Layer 7 of a small transformer language model trained on English Wikipedia (10 layers, counted from 0, width 96).
Take only the direct path to the model's output, skipping the later layers: a vector added to the residual stream pushes a token's score in proportion to its dot product with that token's output vector.

Output vectors of the tokens that the questions are about. A number n stands for (n - 500) times 0.0032.
"sident ": 381 332 532 634 724 565 452 435 542 364 494 619 429 218 485 385 466 453 611 427 501 684 510 500 455 638 563 351 644 686 438 480 388 716 584 309 456 509 566 487 459 257 563 805 452 898 495 331 303 576 503 435 414 529 246 502 733 271 417 580 642 732 386 519 451 475 535 495 599 395 470 270 337 668 604 729 325 404 645 481 345 581 251 534 358 763 709 682 425 658 359 284 374 676 369 692
"age": 529 696 485 666 556 584 430 326 425 439 512 477 489 583 246 578 442 525 363 575 417 498 481 516 480 458 382 508 424 519 530 574 371 518 379 673 227 576 408 402 587 583 413 622 533 498 528 599 656 107 686 544 682 563 587 585 606 544 334 474 467 498 246 271 498 907 606 579 414 557 364 363 660 524 501 550 722 593 547 531 514 362 398 569 630 602 427 380 454 690 494 415 151 481 397 641
"species ": 403 316 668 565 471 571 491 475 769 520 505 643 744 456 473 623 467 838 647 524 518 621 654 497 403 68 423 522 209 662 519 649 391 640 585 359 313 455 498 399 469 339 642 699 402 521 590 304 375 531 637 740 292 545 557 490 565 229 338 385 705 628 251 478 592 723 509 316 356 870 523 316 382 567 443 773 546 84 881 272 176 636 129 23 270 429 770 773 544 575 287 580 674 491 533 695
"ween ": 583 666 261 627 456 758 413 533 807 355 520 460 229 325 480 449 542 402 470 403 472 668 359 628 202 400 685 368 196 623 506 708 634 525 461 576 364 256 561 501 577 487 327 631 410 506 567 480 811 588 704 392 513 533 425 729 846 361 333 390 412 682 479 375 463 648 842 725 375 563 293 476 325 486 541 605 456 491 567 341 469 748 327 404 301 370 670 668 276 661 270 680 479 414 418 658
"lege ": 519 459 617 376 369 773 481 440 565 389 449 706 475 264 476 462 553 631 416 465 581 711 366 511 347 584 426 510 553 713 489 554 326 646 706 481 502 375 567 472 644 350 634 554 625 462 603 670 554 557 497 687 565 235 343 515 731 328 183 405 528 530 515 597 567 707 595 558 484 578 295 298 366 613 457 607 514 566 677 417 387 612 322 459 361 378 533 628 322 387 323 415 563 536 440 418
"career": 654 686 391 761 411 705 443 421 454 303 461 800 672 645 566 755 148 370 342 387 516 768 144 448 140 510 731 598 795 543 422 762 307 813 605 736 69 388 382 581 573 466 282 363 960 426 626 793 283 226 546 404 523 364 693 495 576 303 137 639 729 686 699 502 348 806 810 619 419 436 331 263 521 871 325 598 419 341 743 245 269 713 197 398 229 558 757 571 208 559 236 623 252 545 139 722
";": 449 520 643 520 456 589 489 422 734 389 514 532 815 430 548 594 543 453 307 454 482 401 447 514 320 603 360 268 565 563 597 297 629 645 576 708 484 421 322 351 119 557 558 398 384 518 432 511 276 338 676 403 629 531 501 537 636 598 624 552 436 557 387 612 637 626 361 806 406 353 687 534 507 559 663 548 583 393 494 473 527 387 512 307 450 431 695 528 526 577 406 369 376 446 390 722
"larg": 350 463 446 616 321 333 486 438 681 321 482 619 370 208 210 526 216 767 783 469 509 624 474 592 343 385 527 525 501 599 542 609 402 530 533 489 270 533 668 287 376 386 649 527 570 459 587 408 787 258 604 662 621 427 356 505 483 399 488 431 624 510 656 465 538 681 593 496 272 410 500 640 706 578 633 356 448 374 647 375 331 544 282 683 324 492 861 764 552 571 308 522 556 474 600 607
"|": 517 489 688 482 642 657 508 412 359 349 509 666 500 340 598 566 500 404 321 545 394 610 470 409 588 488 449 501 467 573 565 505 769 427 770 650 546 531 432 516 196 313 402 471 371 482 379 711 391 534 748 676 441 396 439 730 468 329 292 659 410 518 628 606 435 546 698 363 290 416 665 630 293 716 596 423 459 212 487 584 493 648 643 369 474 625 474 429 288 469 596 302 443 620 644 362
"time": 660 772 768 693 720 584 431 658 681 176 504 459 794 396 349 568 299 269 452 552 436 473 536 751 408 422 562 385 512 535 255 420 355 729 634 660 23 199 365 250 333 571 551 699 571 478 636 500 536 184 481 436 550 516 630 451 542 109 162 453 450 640 524 101 482 761 741 747 328 536 651 468 492 732 384 527 677 218 401 432 496 527 360 420 408 556 622 511 409 603 666 620 403 754 557 713
"km ": 354 561 332 670 633 449 463 249 846 424 493 708 412 300 519 486 587 283 760 465 481 452 576 720 672 386 622 301 344 537 597 361 708 527 619 709 500 451 722 496 495 375 548 708 482 646 470 536 543 468 487 570 395 273 400 723 580 93 308 386 470 551 643 389 544 599 520 435 362 496 680 301 467 339 427 742 504 408 515 454 291 717 213 377 428 412 626 738 579 412 362 419 648 577 507 590
"held ": 554 705 394 503 401 509 469 126 444 343 454 672 646 159 667 643 518 553 647 429 668 576 656 539 664 655 393 473 540 668 605 465 374 493 630 626 438 474 398 212 396 296 254 409 515 504 693 455 462 461 324 527 508 362 224 446 519 528 416 535 316 752 555 463 337 549 704 691 573 481 514 445 540 797 436 520 425 446 457 367 422 599 647 658 578 338 727 757 42 632 377 352 458 636 619 568

Output weights of attention head 0. The head adds the sum of these rows, row i times number i of z. A number n stands for (n - 500) times 0.0013.
o0: 574 257 487 443 482 591 540 182 507 598 488 618 524 628 480 537 347 494 547 656 407 461 13 541 520 375 511 385 554 494 413 417 636 555 550 432 634 414 575 453 494 528 526 444 693 512 412 604 648 571 568 628 530 679 447 356 453 475 374 606 394 500 291 733 574 840 493 426 643 666 636 406 365 540 575 566 401 550 649 602 447 364 235 441 231 468 383 649 612 455 396 458 599 454 573 489
o1: 689 461 582 361 573 545 477 553 359 622 953 801 452 472 485 355 443 247 238 618 282 787 502 555 385 578 726 547 539 344 413 397 733 632 465 347 562 373 699 586 420 709 277 573 416 405 306 493 478 585 544 327 297 494 477 544 810 529 526 446 457 284 633 593 560 459 572 616 334 562 527 543 526 549 334 489 422 461 538 357 509 387 252 593 863 656 410 451 403 618 443 404 332 588 342 556
o2: 303 229 626 418 538 376 318 314 203 700 237 552 587 456 476 628 669 554 558 589 518 629 315 557 565 540 368 520 699 286 691 464 377 612 266 550 524 406 477 499 615 545 482 334 646 414 537 416 488 417 559 517 555 739 363 610 573 402 428 543 557 642 563 513 550 600 470 670 331 473 503 491 691 378 626 516 360 298 510 444 453 565 625 268 704 482 526 338 504 641 490 463 613 521 595 611
o3: 299 624 559 578 643 482 602 394 574 520 553 517 699 384 389 393 523 365 310 739 463 462 670 534 476 438 625 429 488 479 494 368 659 675 589 367 503 392 413 533 520 599 313 341 579 560 504 173 573 337 446 571 499 390 489 553 509 827 456 550 111 557 365 465 586 326 426 516 512 452 523 482 465 626 556 428 532 586 481 348 765 463 461 953 572 365 440 722 589 620 438 440 423 581 639 217
o4: 566 876 515 258 491 540 487 426 368 454 529 500 583 600 551 330 604 599 380 570 640 566 519 291 547 375 429 482 519 369 629 506 557 625 676 381 310 515 341 471 555 523 373 393 362 359 643 293 416 494 247 430 534 645 583 677 418 583 566 497 502 208 409 601 583 582 513 676 457 299 491 345 311 637 467 312 755 491 655 573 744 488 622 363 627 624 696 400 469 528 656 491 500 479 514 353
o5: 383 569 398 361 658 315 775 400 379 400 100 491 515 464 439 682 600 631 503 465 652 498 588 174 523 609 441 579 429 455 591 667 499 564 358 647 542 587 404 401 524 484 468 526 537 676 582 639 546 697 437 656 567 679 510 284 399 356 312 547 558 531 420 631 604 383 625 533 383 405 361 613 351 409 313 446 427 533 843 529 307 635 269 604 606 563 253 540 629 430 565 573 414 602 482 461
o6: 396 554 567 531 324 418 349 309 587 410 573 268 549 633 247 402 393 432 619 723 572 531 430 463 519 541 556 590 371 379 297 553 297 788 373 572 369 363 691 414 579 305 459 647 589 404 472 571 424 384 551 470 567 482 416 468 565 261 407 553 555 421 565 343 830 509 677 273 388 552 268 557 418 496 630 514 690 592 501 579 526 782 634 420 629 420 399 819 802 620 493 611 503 495 446 544
o7: 453 460 342 461 608 515 747 456 584 452 637 483 566 441 537 384 574 557 629 692 460 515 668 484 605 447 656 566 157 324 591 603 420 472 579 409 691 523 351 451 506 572 524 637 432 477 695 296 264 741 449 394 338 482 178 577 519 693 830 155 499 540 598 499 708 283 422 564 687 578 461 434 353 601 424 629 475 669 453 529 381 461 469 327 446 509 539 544 364 531 440 475 484 404 461 463
o8: 480 468 538 454 451 381 651 527 472 515 318 516 413 389 726 423 357 531 445 304 189 578 524 699 390 472 703 408 456 668 608 457 457 596 488 623 395 581 528 696 635 393 467 577 616 424 424 572 720 410 438 474 345 497 483 515 576 592 395 482 419 545 523 544 474 723 465 443 604 551 522 396 292 612 388 525 454 550 327 471 270 527 573 510 566 509 486 865 319 326 730 742 307 407 712 426
o9: 413 421 600 523 446 406 813 177 451 629 511 322 652 567 486 375 563 331 655 450 622 540 530 474 359 403 456 185 634 544 366 512 356 513 483 494 499 473 450 332 645 388 678 585 547 479 518 340 664 380 603 618 385 494 573 721 551 475 498 690 549 769 409 464 571 512 639 570 354 475 672 585 669 393 399 469 419 652 764 349 571 300 512 514 303 391 562 458 476 427 556 314 585 504 298 701
o10: 623 569 649 833 217 591 585 415 602 296 192 532 437 566 613 401 618 492 605 606 576 524 457 602 785 654 335 767 545 648 542 436 549 589 531 445 546 344 398 437 350 308 490 486 432 670 591 389 531 605 518 453 345 486 668 666 441 276 495 565 475 429 498 252 572 590 511 619 169 361 504 511 483 575 598 501 430 291 405 472 412 239 459 610 512 502 498 789 606 516 509 433 366 348 527 483
o11: 449 551 503 540 595 549 419 414 461 415 580 483 466 564 414 555 494 638 568 351 603 501 414 620 605 483 592 418 677 698 198 483 445 537 451 608 443 407 647 524 552 402 601 321 695 373 275 406 429 578 421 964 429 440 427 588 492 396 560 697 358 390 632 388 337 610 521 525 600 424 307 491 622 821 429 493 385 710 606 392 507 408 410 416 477 323 277 654 507 531 215 509 685 673 350 643
o12: 428 228 497 810 563 501 673 413 420 545 839 363 435 414 409 472 580 468 430 421 517 465 496 353 383 512 479 523 361 461 404 499 522 562 435 675 393 399 629 428 600 654 556 509 585 738 437 463 699 487 372 533 658 477 354 554 561 446 606 485 513 580 538 374 650 714 336 581 176 367 484 579 444 506 466 799 425 407 338 485 523 485 474 538 395 514 575 412 483 417 509 556 548 572 639 443
o13: 431 532 494 399 352 576 671 232 593 653 296 535 534 555 571 355 745 565 482 694 230 484 440 361 523 466 205 712 556 563 584 323 485 459 871 594 432 557 730 467 603 276 573 547 469 668 348 324 474 745 329 608 517 705 516 243 579 427 412 484 466 424 538 319 697 314 489 427 658 601 856 664 640 509 557 459 134 491 462 404 428 446 306 580 480 434 274 620 567 437 533 452 442 493 457 809
o14: 447 449 709 558 494 281 308 500 391 547 777 342 485 518 657 383 373 448 594 532 573 629 542 533 582 447 553 513 371 585 432 509 357 397 480 297 457 525 465 588 496 329 516 456 455 430 352 541 635 586 454 417 626 471 518 992 272 713 272 672 760 501 632 567 481 614 433 394 424 630 529 580 417 472 345 801 356 637 379 553 468 446 430 556 264 508 424 573 475 614 435 271 625 447 582 545
o15: 524 613 398 544 723 390 434 354 374 448 462 402 565 277 555 298 597 659 714 908 581 460 532 608 440 461 671 522 485 685 364 485 305 477 558 438 463 481 602 626 342 548 591 391 494 545 513 459 502 573 414 522 543 255 454 604 603 408 467 528 619 636 322 366 174 493 461 547 663 379 603 320 233 566 610 347 544 420 659 467 488 417 710 788 499 474 396 546 400 497 422 688 527 572 205 673
o16: 504 626 334 484 524 445 665 457 530 484 148 557 414 493 539 676 458 471 410 710 743 508 444 487 320 320 756 583 709 545 527 655 405 426 389 327 349 503 686 484 710 400 444 557 718 497 579 709 397 476 658 555 403 431 532 470 672 436 487 454 726 485 629 414 520 655 593 429 530 417 672 374 537 554 408 540 545 364 346 486 440 509 229 442 539 496 491 301 588 578 449 387 456 572 375 266
o17: 455 362 595 370 555 570 542 606 500 641 558 531 521 482 377 443 358 347 572 626 314 458 334 451 381 494 501 578 499 808 606 378 444 319 451 587 274 352 575 514 525 326 442 454 523 353 473 535 652 448 378 532 539 397 554 422 755 692 389 401 516 397 650 402 266 394 446 320 426 519 665 747 530 563 729 775 781 470 453 731 566 425 427 315 614 555 488 715 521 600 483 509 503 477 482 442
o18: 473 405 233 468 612 564 267 530 416 537 600 645 289 592 333 335 386 500 582 472 510 602 561 550 427 462 610 683 608 661 648 461 470 378 452 455 704 487 596 449 604 491 601 390 440 562 393 352 641 450 566 373 420 534 424 454 581 562 382 653 423 746 478 566 456 610 553 586 578 511 454 581 495 543 304 372 531 566 305 534 333 639 556 568 458 414 372 548 196 792 600 647 597 558 256 376
o19: 488 443 619 476 526 552 703 615 574 541 461 395 770 406 283 553 490 298 281 331 734 377 553 384 495 658 416 618 523 465 633 680 614 564 538 471 487 281 446 552 421 397 476 320 420 480 501 609 726 504 749 481 272 744 659 583 305 523 348 746 297 509 404 386 545 408 707 503 642 381 450 234 343 611 439 540 578 412 362 406 413 519 574 451 480 508 548 399 614 698 621 540 382 473 633 432
o20: 500 617 372 557 449 520 240 365 584 619 487 639 618 535 437 403 705 328 595 283 428 309 574 450 302 762 533 477 323 406 358 633 341 570 415 231 493 414 711 658 559 508 617 328 664 500 542 664 351 661 536 541 512 344 435 486 554 484 603 397 713 433 552 379 552 591 677 319 573 500 649 826 699 464 613 395 460 536 539 429 621 381 497 468 590 466 319 387 538 609 394 518 353 422 395 611
o21: 606 666 487 271 408 482 248 249 397 400 379 440 535 544 467 411 835 286 491 753 611 425 295 558 484 481 497 522 430 782 481 408 728 613 565 341 593 683 526 417 414 446 470 392 608 583 291 406 533 335 627 602 518 833 550 522 341 624 482 513 459 474 300 304 361 621 725 305 443 767 310 618 622 585 464 405 460 621 302 490 237 437 529 701 556 527 886 616 472 726 467 500 613 339 428 483
o22: 717 397 323 349 410 526 548 609 369 412 517 671 476 520 244 569 442 468 467 562 472 599 463 640 405 300 503 595 474 439 643 313 508 673 464 583 325 644 425 498 435 345 638 456 364 378 735 428 498 508 520 672 578 451 521 610 477 446 635 548 447 798 688 464 440 614 603 462 560 256 419 495 654 361 593 596 528 637 646 375 482 349 436 522 486 607 508 466 531 567 340 503 666 119 540 432
o23: 526 362 518 426 623 368 367 603 508 516 327 398 358 550 419 377 434 306 462 599 393 630 535 465 244 508 397 683 384 638 598 461 322 365 437 461 469 404 452 560 540 484 607 540 666 413 728 475 438 546 280 532 552 311 613 778 578 519 588 553 514 586 395 522 402 620 552 568 590 610 419 392 629 517 332 620 688 520 718 521 641 623 546 347 511 453 602 411 419 480 379 455 550 514 609 552
o24: 475 619 358 511 425 379 506 256 502 475 560 417 474 452 355 783 652 512 626 513 173 434 523 569 229 413 496 839 552 799 464 734 536 509 463 841 497 483 451 570 414 629 240 452 434 548 648 574 699 374 500 299 356 583 543 422 497 603 557 400 537 522 325 391 587 501 414 578 538 622 507 380 360 486 635 391 527 429 349 444 654 466 462 797 507 570 600 358 222 401 414 458 655 509 650 552
o25: 320 540 537 602 421 338 508 462 198 606 714 357 529 662 365 309 555 489 331 555 585 468 372 537 531 368 407 419 538 453 474 850 477 395 618 715 306 278 224 433 422 846 499 590 476 504 779 444 364 294 727 369 552 729 701 621 473 616 467 447 550 574 463 467 368 622 476 724 601 461 554 577 526 268 500 344 516 453 585 430 577 411 766 433 498 476 458 508 470 726 488 465 621 207 490 635
o26: 541 438 407 490 557 528 575 457 588 288 310 481 589 484 386 802 441 446 437 455 435 569 293 587 495 502 270 577 545 656 683 682 615 359 525 333 509 645 598 420 747 407 295 290 398 663 731 491 494 562 594 591 478 476 623 578 450 654 696 426 484 429 721 407 616 337 699 507 486 560 527 587 649 642 373 75 575 456 301 426 644 556 624 572 422 309 418 498 729 337 487 501 484 252 120 516
o27: 349 448 704 401 211 650 629 445 357 646 834 274 396 678 560 638 586 677 524 630 628 490 584 622 407 252 377 521 536 434 370 409 513 680 486 575 613 548 576 375 370 395 416 313 551 567 560 503 515 417 435 514 503 598 908 629 616 330 551 477 300 564 502 365 428 520 548 529 556 583 663 518 530 384 409 467 515 522 605 707 465 512 448 347 438 459 288 454 414 483 507 578 302 368 608 327
o28: 531 606 601 449 472 720 481 638 491 612 927 367 275 343 492 546 493 516 249 276 425 380 592 551 541 470 303 580 665 632 463 445 621 488 439 332 698 222 400 500 724 469 583 435 779 524 489 475 509 446 268 536 543 625 591 518 724 400 551 327 502 491 215 605 451 539 514 638 464 705 474 379 505 589 506 278 641 491 355 480 416 598 332 414 558 749 397 581 552 541 510 451 495 358 461 402
o29: 542 576 390 218 483 393 559 675 326 514 444 148 477 546 605 483 418 368 541 407 416 647 629 408 959 410 393 397 484 387 525 435 583 469 460 326 493 508 427 379 577 560 534 653 466 595 529 591 494 575 451 458 428 374 444 475 523 771 703 562 374 587 457 424 580 606 327 552 768 585 289 508 781 484 788 523 730 314 629 381 516 464 270 450 350 596 650 276 414 473 488 585 369 742 488 576
o30: 279 559 485 637 475 435 272 321 446 450 626 406 574 641 702 592 627 390 257 643 227 517 431 542 583 644 410 301 671 538 502 435 600 259 633 690 505 415 257 682 299 398 451 587 612 653 563 534 442 300 673 515 382 524 593 461 334 486 515 554 477 523 617 327 865 481 608 735 644 459 726 619 453 519 417 208 626 543 420 628 580 610 649 456 416 565 592 184 288 358 441 344 587 437 536 490
o31: 422 705 359 709 488 568 592 550 211 515 427 426 682 503 561 487 546 481 503 389 459 438 341 402 596 685 294 543 420 199 291 256 597 490 607 664 581 459 500 661 474 415 405 345 402 408 458 566 678 628 680 565 420 393 678 460 656 418 450 426 353 443 481 384 439 751 695 475 526 261 696 713 496 258 424 470 513 388 469 438 650 507 470 639 493 532 652 556 612 729 500 559 516 342 469 563

Each question shows a token from some text and the vector z that the head gathered there. A number n stands for (n - 500) times 0.014.

".": 506 455 521 422 501 443 377 578 568 564 456 537 606 438 537 578 519 558 533 483 300 363 562 533 484 520 527 511 525 419 441 409
Which three tokens does it push up most, strongest first? "species ", "lege ", "sident "

"U": 446 560 577 452 646 565 508 493 464 508 496 435 585 400 539 509 468 513 546 463 409 441 579 538 528 578 541 563 555 504 524 489
Which of these tokens does it push down most? "km "

"in": 371 425 562 754 636 536 557 515 544 345 619 603 295 558 276 457 431 381 500 396 569 574 398 516 616 305 705 386 439 553 716 578
Pushed up most: "held "

"9": 425 551 600 462 398 492 479 523 539 503 630 493 602 453 560 464 606 448 446 517 498 364 577 530 571 420 603 502 427 417 542 456
Which three tokens does it push up most, strongest first? "career", "km ", "larg"

"ac": 365 463 366 451 616 633 575 638 630 357 598 585 376 603 302 504 527 517 277 681 452 525 295 361 603 470 507 462 798 624 539 572
Which of these tokens does it push down most? "larg"

"The ": 515 496 500 514 481 491 526 481 521 575 568 685 581 527 564 573 543 507 492 491 466 438 521 542 568 413 545 576 597 445 377 451
Pushed up most: "lege "

"–": 536 613 324 581 523 467 505 571 474 540 510 516 600 501 470 544 519 539 483 417 439 430 538 485 578 436 501 580 542 500 398 475
Pushed up most: "ween "

"(": 497 507 427 595 468 453 520 630 520 541 415 539 576 396 572 655 467 419 519 462 364 263 495 477 538 466 466 549 483 479 623 446
Which three tokens does it push up most, strongest first? "sident ", "km ", "held "

"t": 607 593 521 546 464 533 655 410 395 666 427 657 675 503 441 541 553 615 551 446 490 531 506 530 463 420 542 627 501 381 459 549
Which of these tokens does it push down most? "held "

"s": 482 638 475 636 585 508 378 323 408 599 562 473 494 453 483 385 463 308 484 550 527 505 553 455 456 357 664 670 612 567 773 636
Which of these tokens does it push down most? "species "

"rec": 488 396 478 492 559 520 463 565 512 581 551 712 557 534 446 688 472 439 563 658 468 497 506 528 574 564 410 601 489 562 529 631
Pushed up most: "held "

"tim": 445 363 469 525 626 454 295 493 418 433 512 405 359 388 562 537 354 249 201 450 514 617 369 433 561 567 498 389 416 865 633 460
Which three tokens does it push up most, strongest first? ";", "held ", "|"

"°": 580 413 530 594 573 458 538 474 399 637 413 682 622 563 548 624 604 577 587 493 361 566 436 488 530 602 434 684 632 528 367 491
Pushed up most: "species "

"7": 547 444 468 354 402 482 370 552 586 579 471 555 577 501 596 560 566 573 522 472 343 411 531 513 548 454 556 509 529 377 469 365
Which two tokens does it push up most, strongest first? "species ", "lege "

"inv": 554 618 352 536 700 416 445 503 289 710 625 572 250 557 543 710 530 409 432 427 571 889 764 440 566 368 585 684 394 400 710 610
Which three tokens does it push up most, strongest first? "held ", ";", "|"

"/": 515 461 507 539 491 508 569 456 505 550 546 638 553 571 530 530 460 550 501 466 513 431 513 472 450 489 518 608 580 473 457 503
Which of these tokens does it push down most? "|"

"8": 442 490 507 457 466 560 474 502 500 472 586 519 562 430 507 584 588 363 418 504 446 243 555 493 492 349 535 500 459 432 514 463
Which of these tokens does it push down most? "age"

"qu": 595 506 257 568 376 248 510 585 637 551 416 655 509 316 484 601 579 611 621 549 529 546 436 552 652 415 466 514 632 343 645 391
Which two tokens does it push up most, strongest first? "ween ", "career"

") ": 475 479 420 484 434 495 492 535 461 533 494 548 600 366 542 570 514 365 446 471 391 196 541 503 486 386 559 499 478 494 576 483
Which two tokens does it push up most, strongest first? "km ", "sident "

"es ": 484 580 400 532 439 481 527 481 595 516 492 630 544 416 566 588 525 567 614 555 424 612 529 521 567 408 502 576 528 409 452 422
Pushed up most: "ween "

"ings": 407 619 427 557 584 471 515 455 506 460 558 468 642 434 446 527 596 389 486 575 473 418 351 472 408 652 446 509 606 589 699 637
Pushed up most: "time"

"m": 544 564 561 538 625 472 416 415 559 671 551 470 602 476 473 428 389 341 426 446 427 387 588 526 648 631 491 591 475 603 659 663
Pushed up most: ";"

"25": 378 501 545 419 691 482 479 537 478 615 518 422 574 312 536 545 465 514 395 572 462 345 468 609 229 421 574 435 534 428 383 420
Pushed up most: "species "

"um ": 565 496 496 599 566 508 482 469 472 627 471 634 599 586 564 620 591 581 571 515 398 560 476 498 576 534 447 669 613 492 398 488
Which of these tokens does it push down most? "|"

":": 406 537 447 441 490 501 528 538 542 598 577 493 643 337 545 428 475 518 381 583 490 341 562 540 577 538 578 564 479 497 478 539
Pushed up most: "time"

", ": 422 543 528 439 583 486 494 516 502 586 532 468 577 341 560 533 516 521 419 545 473 371 522 586 365 419 570 455 519 434 407 431
Which of these tokens does it push down most? "held "

"−": 476 656 708 490 315 416 551 448 526 560 547 608 570 348 588 602 636 482 440 436 529 397 605 535 638 484 580 533 529 424 555 446
Pushed up most: "career"

"F ": 549 454 492 534 504 497 524 502 464 579 462 649 573 562 554 627 591 562 586 487 400 556 487 500 544 529 446 614 567 508 401 468
Pushed up most: "species "

"ign": 514 588 527 557 583 302 655 411 487 578 524 666 299 696 490 543 463 428 468 330 624 633 523 427 536 431 698 471 407 664 606 576
Pushed up most: "held "

"6": 401 496 494 438 432 472 456 549 510 559 560 490 670 414 544 436 471 450 392 528 436 261 480 500 598 482 607 533 466 482 565 513
Which of these tokens does it push down most? "lege "

"ch": 607 557 381 579 573 327 506 498 454 724 508 541 505 568 579 606 506 415 382 594 532 676 386 500 402 599 503 491 408 491 537 593
Which of these tokens does it push down most? "lege "

"o": 521 617 614 627 610 531 472 412 528 850 512 438 495 559 513 568 398 152 325 482 500 469 409 394 330 654 448 433 445 478 476 647
Pushed up most: ";"

"Z": 503 460 437 431 368 562 469 606 514 512 490 598 588 534 560 636 562 524 619 446 455 524 525 506 597 453 479 537 482 510 454 402
Pushed up most: "sident "

"F": 541 452 469 467 429 531 567 359 652 610 591 648 599 629 554 634 635 694 410 540 517 441 483 427 503 334 467 642 607 256 421 526
Which of these tokens does it push down most? ";"

"ther": 585 543 537 631 581 614 440 433 522 945 665 572 416 678 371 596 531 255 450 420 516 657 321 523 544 530 570 417 633 553 621 602
Which of these tokens does it push down most? "ween "

"3 ": 578 529 393 555 398 379 529 519 637 549 414 641 489 342 561 586 544 513 454 416 327 327 521 525 488 421 592 520 656 613 471 290
Pushed up most: "lege "

"Fin": 504 633 439 453 520 448 541 239 602 670 593 585 658 564 625 559 550 678 517 504 490 491 568 459 446 369 514 663 572 415 444 509
Which of these tokens does it push down most? "held "

"im": 659 466 315 517 701 488 485 603 397 599 489 499 546 568 263 468 357 131 323 852 386 428 442 502 706 605 567 563 674 542 747 721
Which of these tokens does it push down most? "larg"

"| ": 504 523 453 425 454 458 462 546 532 559 484 557 585 442 570 529 562 538 507 469 405 331 568 503 487 413 547 489 485 411 485 448
Which of these tokens does it push down most? "age"

"38": 479 627 543 466 483 465 600 439 560 546 614 538 566 440 535 530 666 582 410 533 518 381 620 508 540 441 518 525 503 342 471 489
Which of these tokens does it push down most? "held "